Layer 4 of a small transformer language model trained on English Wikipedia (15 layers, counted from 0, width 64).
A neuron's activation on a vector x is GELU(weights . x + bias), where the dot is the dot product.

Input weights of the MLP neurons that the questions are about. A number n stands for (n - 500) times 0.0031.
n1 (bias -0.026): 742,391,530,492,783,632,199,430,244,286,581,454,347,538,397,464,660,536,539,641,421,559,504,644,759,675,271,329,686,426,568,297,543,544,359,605,443,727,479,378,536,486,470,512,419,472,408,656,263,628,804,565,735,416,589,482,326,438,577,457,555,526,522,636
n4 (bias 0.015): 700,484,774,433,478,373,603,419,421,532,640,548,514,489,362,606,399,580,650,600,625,410,465,438,533,539,353,672,669,174,276,328,450,447,527,472,470,469,441,419,350,574,842,384,401,459,604,624,418,175,589,461,660,418,479,651,779,685,568,343,180,443,791,291
n6 (bias -0.001): 726,473,608,547,640,571,304,618,231,717,253,545,508,430,711,605,425,480,536,492,240,479,537,541,430,655,529,662,657,367,459,319,833,575,581,498,503,378,525,441,411,555,385,311,630,420,719,620,581,676,158,128,613,366,505,555,657,649,471,427,368,386,472,475
n15 (bias -0.002): 322,580,534,654,500,420,612,449,302,222,207,514,385,374,489,187,406,825,718,567,753,543,185,563,637,499,471,555,728,839,445,491,585,591,599,625,610,724,427,713,507,317,562,391,359,626,502,466,532,266,444,682,463,452,517,495,416,418,585,561,432,464,430,708
n16 (bias -0.002): 760,450,354,121,440,537,446,569,609,544,441,336,517,453,646,146,508,665,577,603,502,342,314,389,513,350,476,771,696,751,552,576,437,473,523,684,606,527,177,444,643,520,524,282,640,460,703,537,522,501,360,290,430,469,662,289,421,473,684,339,444,275,581,542
n17 (bias -0.003): 589,666,449,294,459,574,324,473,575,369,776,508,607,503,555,739,498,374,554,679,456,406,629,469,607,485,334,470,420,602,279,417,196,386,446,498,640,461,382,491,261,535,757,279,428,466,479,509,324,535,404,771,742,530,546,740,418,275,797,618,483,681,233,342
n20 (bias -0.012): 491,509,539,307,491,485,475,790,589,633,443,299,733,525,489,632,390,610,509,528,431,303,389,381,772,721,874,696,495,602,271,320,588,396,284,336,351,528,266,580,451,665,521,471,372,670,513,507,523,733,683,727,785,485,457,527,573,631,543,655,323,559,437,376
n21 (bias -0.016): 529,568,381,357,466,360,539,583,177,465,513,383,448,584,772,440,322,587,582,488,720,352,203,480,715,455,370,485,957,603,511,611,410,472,518,657,471,690,353,420,298,416,459,222,549,391,280,541,557,741,344,458,748,560,490,547,328,507,616,460,453,604,223,584
n23 (bias 0.010): 643,598,348,325,588,336,586,546,440,335,518,449,756,483,398,593,654,581,474,577,381,523,602,418,223,259,544,649,496,587,507,345,413,570,704,906,603,490,273,440,580,578,618,211,367,702,471,628,384,436,521,214,496,486,409,263,726,530,643,283,371,632,593,652
n26 (bias 0.012): 458,423,824,386,339,573,479,756,514,553,511,443,517,449,597,607,506,535,424,822,556,346,425,379,558,618,514,938,198,573,232,577,738,334,564,648,497,554,379,603,661,537,683,494,308,453,327,367,366,613,450,553,736,462,390,349,575,607,441,688,484,394,501,662
n32 (bias -0.006): 559,766,607,618,417,557,534,347,423,496,391,440,391,509,424,757,434,594,560,519,527,511,498,391,719,542,462,562,594,524,422,562,736,373,312,243,448,661,515,592,492,397,628,380,500,374,273,448,294,234,412,474,579,729,596,551,650,461,451,325,583,626,646,361
n35 (bias -0.019): 645,347,620,188,476,588,468,801,495,271,457,638,460,401,348,530,363,482,650,544,274,388,631,656,458,423,323,422,363,346,487,573,276,656,299,517,489,428,591,461,678,548,262,423,552,340,473,770,617,463,266,699,422,429,279,260,368,586,465,787,463,619,450,714
n40 (bias 0.002): 534,292,510,335,713,704,352,591,475,487,423,712,492,345,523,295,617,276,555,379,459,416,512,628,496,542,676,500,519,694,496,616,338,445,278,614,512,520,544,656,583,655,495,471,455,396,457,581,627,473,369,431,660,342,903,474,365,666,585,523,682,362,339,499
n46 (bias 0.013): 423,631,425,407,583,376,483,528,617,695,633,509,654,655,412,370,415,787,574,231,431,284,613,493,585,363,579,490,544,470,461,456,546,302,530,408,629,537,364,523,521,296,409,437,750,439,541,495,469,431,245,379,823,473,803,587,556,413,303,400,660,753,644,635
n51 (bias 0.021): 594,494,554,479,604,368,525,662,467,610,548,458,559,496,270,439,472,455,552,518,246,529,602,464,706,766,407,707,647,92,504,496,381,524,418,578,498,218,490,516,498,457,759,534,435,520,447,441,576,604,467,517,199,479,515,529,435,719,462,352,530,626,588,440
n55 (bias 0.014): 438,724,439,461,522,597,363,743,404,424,761,367,398,530,473,544,548,808,506,625,390,334,558,484,440,335,526,502,615,537,472,642,630,646,514,262,450,481,279,427,443,602,310,401,567,549,329,530,545,526,520,321,323,434,459,242,552,436,647,407,251,482,382,492
n66 (bias 0.000): 533,440,452,578,525,576,503,409,550,502,610,488,713,439,555,698,494,291,428,613,348,514,598,373,632,557,427,690,549,500,440,590,551,504,422,473,512,513,465,517,639,608,405,367,558,414,397,535,652,677,373,338,383,569,582,656,628,635,527,577,413,476,399,531
n68 (bias -0.009): 583,445,690,597,412,491,435,524,225,699,648,794,569,743,554,445,684,570,671,320,502,783,463,271,683,691,440,417,651,638,423,186,537,354,541,580,391,580,510,419,581,461,678,260,551,353,513,403,162,971,502,303,336,459,401,218,618,398,664,321,372,514,532,379
n73 (bias 0.020): 355,457,344,750,426,393,475,453,446,500,529,578,507,593,532,729,715,400,536,394,601,609,450,340,389,543,375,605,302,592,436,330,496,457,264,499,356,266,695,526,702,264,541,498,637,562,496,501,357,880,489,460,587,544,340,312,642,667,559,651,510,501,550,430
n77 (bias -0.020): 564,922,684,394,509,501,485,598,451,376,288,554,460,531,346,620,522,771,507,719,472,571,511,632,622,575,404,580,446,372,485,360,597,510,250,775,466,450,689,408,401,617,343,422,505,381,621,300,540,603,695,251,462,424,286,560,477,230,540,455,472,400,454,357
n78 (bias -0.010): 409,482,622,348,327,590,356,290,385,443,595,562,435,391,140,339,575,430,599,422,773,716,484,358,480,924,325,413,521,400,477,541,515,549,424,674,536,496,581,419,457,411,547,329,401,592,596,204,376,636,390,493,592,532,641,392,381,549,333,548,737,501,538,654
n81 (bias 0.006): 383,673,602,662,664,289,597,490,523,407,627,416,530,517,476,544,344,435,511,697,769,501,349,498,647,715,665,355,506,321,437,454,618,598,412,700,190,626,447,725,494,394,491,446,450,715,514,594,696,414,433,568,663,616,567,272,706,499,204,236,573,277,626,640
n84 (bias 0.003): 601,696,833,527,548,290,423,258,427,361,438,327,541,653,304,474,527,598,682,502,268,351,628,738,372,683,659,401,546,277,454,481,477,464,492,791,307,673,306,524,357,468,470,416,390,516,288,630,381,395,603,438,749,719,359,637,623,391,398,342,480,380,475,618
n86 (bias -0.006): 625,589,526,537,346,665,374,621,363,707,320,369,512,447,658,515,380,826,903,399,465,347,481,626,670,483,434,718,696,690,413,253,497,499,321,751,494,572,412,508,670,363,647,371,503,474,435,640,674,463,512,319,482,462,589,230,538,373,652,519,532,333,517,322
n89 (bias -0.012): 434,572,416,631,589,893,532,452,572,445,520,411,717,382,459,586,265,360,550,510,495,648,513,480,392,526,414,527,554,579,422,180,600,556,544,540,488,540,378,431,695,595,551,333,454,536,268,621,318,561,639,602,816,296,711,260,435,774,590,768,592,628,360,658
n90 (bias 0.013): 607,500,715,776,612,557,469,362,346,371,548,465,490,442,486,492,258,628,574,383,370,537,399,412,486,455,563,493,324,658,348,399,636,496,383,566,612,347,242,466,459,533,690,428,398,521,480,397,410,331,468,523,639,667,517,520,473,453,654,493,561,678,503,455
n91 (bias 0.018): 423,537,561,445,578,481,523,363,440,319,621,585,542,660,420,911,575,546,256,601,593,561,661,517,592,486,619,701,377,508,329,580,482,424,535,442,383,441,628,381,451,437,476,329,592,613,524,487,660,436,607,707,360,700,377,487,528,378,599,503,280,651,468,292
n103 (bias 0.010): 566,593,465,670,659,692,600,474,449,832,448,470,746,519,689,456,457,483,490,585,428,489,500,617,700,718,419,521,457,163,233,444,389,733,433,667,413,863,594,302,592,371,607,212,304,632,578,562,445,621,390,669,370,228,453,612,267,812,644,370,310,540,415,697
n106 (bias -0.019): 513,669,358,588,406,462,431,449,510,468,464,388,587,494,405,546,664,463,690,433,518,618,140,683,742,734,414,426,457,703,401,443,434,602,252,500,305,664,660,442,639,704,383,573,354,535,677,500,371,408,402,487,329,626,347,331,251,459,380,903,702,453,190,338
n121 (bias -0.006): 567,713,552,283,519,394,615,269,569,260,476,350,510,631,517,475,589,717,501,671,346,651,465,420,360,485,588,650,475,580,567,601,298,620,410,576,488,396,475,435,562,504,270,290,484,512,659,486,329,378,462,768,476,529,679,441,600,364,586,584,475,457,590,508
n126 (bias 0.019): 267,485,553,626,766,486,340,591,559,358,355,492,602,476,458,519,534,413,591,389,686,558,507,527,440,408,597,534,367,510,366,466,533,732,287,604,380,591,625,811,736,660,379,751,598,660,320,562,537,351,406,256,623,406,431,479,392,506,464,326,632,562,741,308
n127 (bias -0.010): 259,500,645,441,631,325,447,838,553,715,749,401,555,472,609,414,589,538,412,522,361,549,268,657,514,509,532,475,310,287,409,737,521,512,411,476,434,576,649,547,705,635,178,554,354,618,321,691,557,701,498,424,594,485,524,167,513,827,307,539,705,724,296,654

Each question shows a token from some text and the vector x that enters the MLP there. A number n stands for (n - 500) times 0.0076.

" acc": 548,462,438,516,228,468,426,294,348,606,335,476,506,656,499,460,541,450,483,597,521,548,585,450,402,217,565,276,396,360,431,588,650,676,630,463,392,435,383,595,423,581,505,658,321,266,591,614,719,638,648,599,435,580,607,553,274,315,532,619,717,527,530,714
Which two neurons fire most, strongest first? n84, n35

" r": 527,517,446,449,221,520,625,313,337,659,362,460,462,554,477,470,497,573,400,660,653,473,540,561,351,216,538,394,411,304,389,556,634,636,641,481,397,510,367,527,526,588,526,748,407,354,547,607,716,752,656,473,383,633,682,590,456,358,690,598,700,458,516,613
Which of these neurons fires most? n77

"’": 655,442,381,463,273,438,497,387,347,588,314,514,588,599,530,570,548,262,507,577,696,616,561,546,462,176,568,290,383,240,556,418,692,527,620,402,403,532,501,647,347,623,595,682,347,406,521,567,717,654,558,571,432,559,687,441,363,382,650,485,633,512,601,590
Which neuron fires most, and how strongly? n81, at about 0.52

"rick": 548,447,446,461,235,413,567,455,388,783,280,475,474,536,441,491,603,402,452,682,591,566,586,534,391,146,545,380,581,301,553,550,670,618,619,366,446,479,418,589,489,587,684,737,282,376,660,500,675,646,582,591,395,660,634,511,431,413,562,467,670,621,586,600
Which of these neurons fires most? n51

"hen": 474,491,353,486,302,438,616,308,380,634,369,539,444,643,557,540,496,441,505,692,647,541,482,588,333,234,520,414,527,277,450,557,655,582,556,403,459,460,451,628,443,614,621,631,238,271,675,545,638,722,537,637,499,620,637,695,406,509,626,492,728,549,743,528
Which two neurons fire most, strongest first? n4, n32

"re": 509,451,436,486,206,424,513,272,397,655,336,540,402,667,528,531,529,536,500,768,568,456,543,544,380,258,488,334,412,320,445,538,695,554,624,463,430,565,322,524,458,620,586,750,314,336,691,606,616,652,491,560,469,688,598,606,341,558,640,538,708,498,724,569
The three highest activations, in order: n84, n26, n4

"R": 532,406,410,475,292,527,586,394,391,706,453,411,516,617,500,536,574,553,550,625,636,566,611,547,387,235,513,307,389,336,446,506,687,589,506,429,447,556,350,651,436,537,616,776,234,420,580,622,717,750,478,483,404,604,648,663,479,291,718,596,604,521,578,545
Which neuron fires most, and how strongly? n17, at about 0.21

" England": 499,407,446,618,179,437,663,344,396,661,437,441,440,502,451,650,547,420,430,639,558,606,521,621,366,191,476,323,552,363,481,535,725,616,777,381,421,489,390,665,586,521,706,687,344,347,641,625,608,675,538,573,364,583,626,517,553,425,661,436,661,565,581,611
Which of these neurons fires most? n32

"3": 548,404,501,465,204,539,653,274,400,681,463,492,534,609,531,606,592,448,554,622,709,554,567,565,445,233,491,282,475,374,486,517,640,570,615,464,360,553,337,619,534,570,576,778,292,310,733,590,673,719,534,558,299,487,672,517,463,429,650,543,598,597,572,496
Which neuron fires most, and how strongly? n68, at about 0.97

" 34": 504,422,468,457,219,516,703,347,363,603,493,489,468,567,506,503,640,518,371,631,754,496,554,596,445,241,495,353,397,361,461,486,645,661,704,498,422,409,416,644,563,659,604,688,385,305,721,521,777,692,543,550,347,560,674,624,508,434,694,550,616,606,524,617
Which of these neurons fires most? n91

"ac": 549,346,433,340,386,473,454,366,434,651,361,424,379,637,481,537,652,501,433,647,636,492,540,554,440,198,677,346,413,361,572,571,588,640,641,480,443,475,279,655,423,678,644,765,302,273,557,662,647,658,623,510,341,561,686,583,384,475,595,615,689,510,531,616
Which of these neurons fires most? n40

" may": 531,437,382,572,338,453,466,233,353,586,319,502,551,548,556,551,573,472,505,624,622,596,505,535,459,185,596,256,513,336,434,489,629,643,685,482,482,463,445,549,477,643,520,556,320,137,616,649,632,606,533,657,389,629,544,565,296,327,639,516,755,493,557,697
Which of these neurons fires most? n15

"í": 533,482,423,535,306,558,591,293,354,596,382,554,421,675,486,543,472,367,560,487,521,671,525,598,454,166,515,299,444,396,492,494,566,623,643,395,445,453,318,601,368,615,663,696,265,220,582,606,698,710,549,619,330,582,641,563,466,469,608,486,669,590,708,557
Which neuron fires most, and how strongly? n90, at about 0.91

"it": 515,426,466,435,456,483,540,376,375,657,409,453,452,639,471,586,557,463,472,724,650,491,536,559,371,157,636,386,489,323,457,595,660,592,672,432,419,440,391,609,464,659,562,870,311,227,551,585,594,758,536,473,408,510,673,514,391,433,626,560,723,505,566,486
The three highest activations, in order: n127, n126, n40

"==B": 559,398,467,364,273,468,586,389,355,670,380,321,756,522,462,570,505,454,532,552,531,598,594,523,352,231,594,400,402,335,405,573,621,619,651,441,332,487,418,584,366,662,634,690,330,407,642,566,682,739,548,568,472,504,596,522,383,227,615,568,732,608,574,578
Which two neurons fire most, strongest first? n17, n20

" a": 548,352,403,523,198,402,588,357,382,589,435,484,577,488,499,604,440,517,437,583,633,525,653,553,406,212,522,341,419,337,395,466,683,682,616,461,372,440,488,655,517,661,571,687,387,248,708,627,635,676,569,534,319,575,629,547,298,473,679,519,695,486,525,641
Which of these neurons fires most? n35

" |": 522,447,341,581,248,414,535,302,352,626,420,439,552,522,456,601,576,468,456,591,659,682,721,585,381,224,555,354,460,322,437,498,569,527,567,471,399,450,343,642,570,597,588,744,430,206,665,602,700,691,607,575,392,621,629,593,415,449,704,575,614,547,571,590
Which two neurons fire most, strongest first? n73, n66

"G": 490,413,401,485,297,514,572,375,396,711,392,450,573,639,444,565,526,439,470,642,601,606,640,562,463,175,633,240,529,337,463,481,633,566,595,354,449,480,441,706,331,587,651,701,404,363,578,574,689,767,564,560,476,546,647,560,521,366,731,626,663,505,495,537
Which neuron fires most, and how strongly? n17, at about 1.3

" first": 502,499,480,536,221,471,556,380,345,622,407,410,531,493,484,522,613,490,518,656,712,459,584,496,393,187,477,347,415,348,405,535,676,656,672,483,412,305,491,640,527,577,643,706,335,377,702,620,706,608,584,585,315,651,704,552,383,411,638,545,658,485,529,709
Which neuron fires most, and how strongly? n15, at about 0.44

"ela": 513,392,330,465,240,507,614,332,411,602,374,471,480,598,498,575,537,558,539,525,594,439,565,600,431,166,499,298,541,400,366,515,601,592,699,453,362,577,355,622,448,530,628,698,321,374,648,552,784,723,469,644,490,672,712,509,486,431,652,503,636,613,683,599
The three highest activations, in order: n46, n21, n15

" to": 596,490,369,491,280,408,534,294,397,555,425,446,583,531,477,609,534,463,546,649,535,617,546,586,425,177,499,386,422,381,318,540,679,543,585,432,431,588,442,562,521,612,583,692,325,201,689,648,591,691,484,629,358,593,526,646,322,381,682,508,777,413,548,727
Which two neurons fire most, strongest first? n106, n17

"\n": 508,376,434,511,198,541,538,312,335,656,442,409,599,460,465,568,488,474,474,612,582,650,576,568,407,179,565,356,468,318,389,538,698,619,593,515,425,464,337,669,392,657,514,694,400,255,706,650,609,731,571,527,443,580,618,572,420,407,643,584,528,604,642,592
Which two neurons fire most, strongest first? n66, n6

"i.": 516,397,378,500,280,437,481,232,283,572,435,382,568,575,494,545,421,469,484,666,673,544,519,632,369,136,593,309,450,317,468,537,574,575,548,394,505,523,296,724,368,627,547,647,361,333,737,607,681,679,552,591,461,488,605,537,421,486,623,526,635,549,504,596
Which two neurons fire most, strongest first? n21, n17

"202": 464,425,509,424,278,549,567,358,307,670,480,406,571,660,464,543,659,346,466,573,641,529,547,538,379,239,577,357,463,380,353,502,718,631,734,340,443,523,389,609,448,699,677,738,339,320,623,574,692,574,615,641,361,614,648,610,474,324,660,561,577,644,553,600
Which neuron fires most, and how strongly? n91, at about 1.7

"or": 504,445,468,562,245,553,559,271,348,635,406,505,389,568,461,687,511,509,507,628,556,595,549,532,385,182,545,346,572,342,422,539,671,588,556,441,413,557,373,576,528,614,693,763,348,226,599,587,628,713,576,523,359,552,633,549,478,488,681,552,731,517,739,496
Which of these neurons fires most? n32

"B": 573,428,446,423,253,461,520,506,348,771,397,337,638,635,525,500,584,438,498,621,639,605,626,494,448,199,673,350,411,315,464,425,681,575,627,397,401,492,379,649,351,688,687,627,404,443,575,560,611,686,599,643,472,573,544,616,438,300,665,621,688,552,562,622
Which neuron fires most, and how strongly? n20, at about 3.4

"e.": 574,379,399,525,251,472,453,260,293,584,428,429,614,594,507,617,474,465,455,709,649,595,577,600,376,133,602,356,459,363,480,495,638,559,580,400,494,541,315,706,395,661,534,616,329,371,729,599,656,692,619,580,503,516,615,527,404,482,646,501,645,534,561,596
Which of these neurons fires most? n17

"s==": 606,367,379,424,221,539,625,237,379,665,387,360,616,542,404,573,545,509,474,601,595,603,574,463,245,241,567,357,427,312,461,519,569,689,598,462,377,430,375,578,486,578,588,717,399,257,647,558,684,701,551,577,489,633,497,409,414,362,660,525,680,512,529,584
The three highest activations, in order: n23, n121, n73

" match": 548,388,449,525,254,479,685,288,469,607,362,419,495,580,509,609,552,423,405,676,582,639,474,565,480,259,536,378,506,332,532,558,701,601,597,408,342,347,425,628,542,600,638,787,342,274,619,525,682,708,547,615,340,626,592,560,447,310,644,443,651,474,474,728
Which two neurons fire most, strongest first? n66, n81

" 3": 530,453,427,530,205,484,594,329,430,597,456,437,608,587,469,555,591,528,500,606,710,518,614,571,425,257,505,398,359,379,460,546,660,604,739,410,397,425,460,647,586,633,573,727,373,326,782,657,679,746,641,553,320,555,650,624,485,446,663,596,627,595,488,606
Which of these neurons fires most? n91

" tri": 530,468,515,374,286,562,655,354,404,585,356,468,424,515,346,559,437,489,458,610,634,492,517,577,371,271,575,378,514,385,465,507,697,664,637,385,314,406,359,585,494,554,536,802,357,235,671,539,660,736,537,515,229,628,627,593,396,467,565,504,735,388,460,681
Which neuron fires most, and how strongly? n78, at about 0.067

" For": 515,468,491,486,261,487,502,355,318,533,443,402,457,560,489,554,539,545,421,652,550,611,524,519,373,200,667,431,445,247,426,410,658,631,666,463,461,535,449,672,559,674,638,641,270,279,619,595,614,726,578,520,432,655,625,653,427,411,717,515,689,441,589,652
Which two neurons fire most, strongest first? n84, n26

"===": 560,415,379,406,183,504,589,407,310,579,394,376,724,646,463,534,590,466,442,549,593,603,613,519,337,214,622,391,449,280,395,451,618,537,722,451,388,495,367,696,390,710,614,640,433,293,609,622,678,626,633,530,504,645,508,497,370,379,638,549,690,515,560,574
The three highest activations, in order: n23, n84, n91

"ra": 585,472,350,420,228,363,499,415,432,682,396,377,413,564,478,519,624,497,521,619,575,520,559,606,438,206,552,418,391,321,614,507,633,666,651,359,420,526,331,522,587,716,624,782,318,348,594,560,619,677,581,569,312,655,654,498,417,550,674,535,770,516,466,604
Which neuron fires most, and how strongly? n127, at about 1.8

"at": 547,431,378,346,333,423,392,410,372,689,375,434,472,506,518,591,606,452,463,729,572,456,560,538,400,206,604,397,524,313,517,542,620,663,743,495,351,441,424,624,556,619,535,879,382,211,556,558,634,701,590,577,452,420,718,520,416,515,636,549,693,544,557,558
The three highest activations, in order: n40, n127, n1

"d": 488,445,345,450,343,461,585,409,412,789,378,438,443,641,491,525,645,413,485,705,636,603,617,564,395,161,561,391,450,329,436,472,604,597,579,484,471,442,486,636,431,599,628,791,394,378,591,565,746,748,526,440,462,599,612,591,419,368,596,572,750,581,616,566
Which neuron fires most, and how strongly? n126, at about 0.63

"ishop": 525,417,307,519,264,468,529,373,323,672,420,502,401,487,378,639,554,582,411,654,534,561,486,550,549,163,588,273,556,337,437,591,613,582,660,411,356,414,378,627,466,554,671,740,310,308,561,541,722,688,482,555,331,565,646,489,482,425,612,536,717,482,645,605
Which two neurons fire most, strongest first? n51, n55

"s": 562,430,435,512,288,397,638,261,395,693,363,486,514,669,531,601,541,492,545,717,617,505,558,505,365,188,614,380,489,344,502,546,655,607,576,542,416,499,320,554,504,577,616,677,428,263,665,503,640,733,560,613,403,602,602,523,426,380,720,546,698,413,704,594
Which two neurons fire most, strongest first? n16, n121

"t": 455,354,345,507,397,402,468,414,377,708,410,507,473,610,483,553,628,444,548,709,734,525,605,572,396,157,683,348,444,303,442,549,665,625,575,480,429,452,447,667,448,611,582,802,415,368,574,574,695,724,532,469,478,515,602,511,389,415,620,623,749,485,580,571
Which of these neurons fires most? n126

" Inc": 500,475,355,474,285,530,481,330,346,593,352,433,428,687,541,432,644,481,563,618,495,624,521,500,449,202,608,284,360,335,355,520,593,517,726,442,388,381,441,617,463,627,543,626,325,332,598,654,729,609,604,575,480,604,546,657,365,272,594,720,655,569,648,658
The three highest activations, in order: n17, n121, n84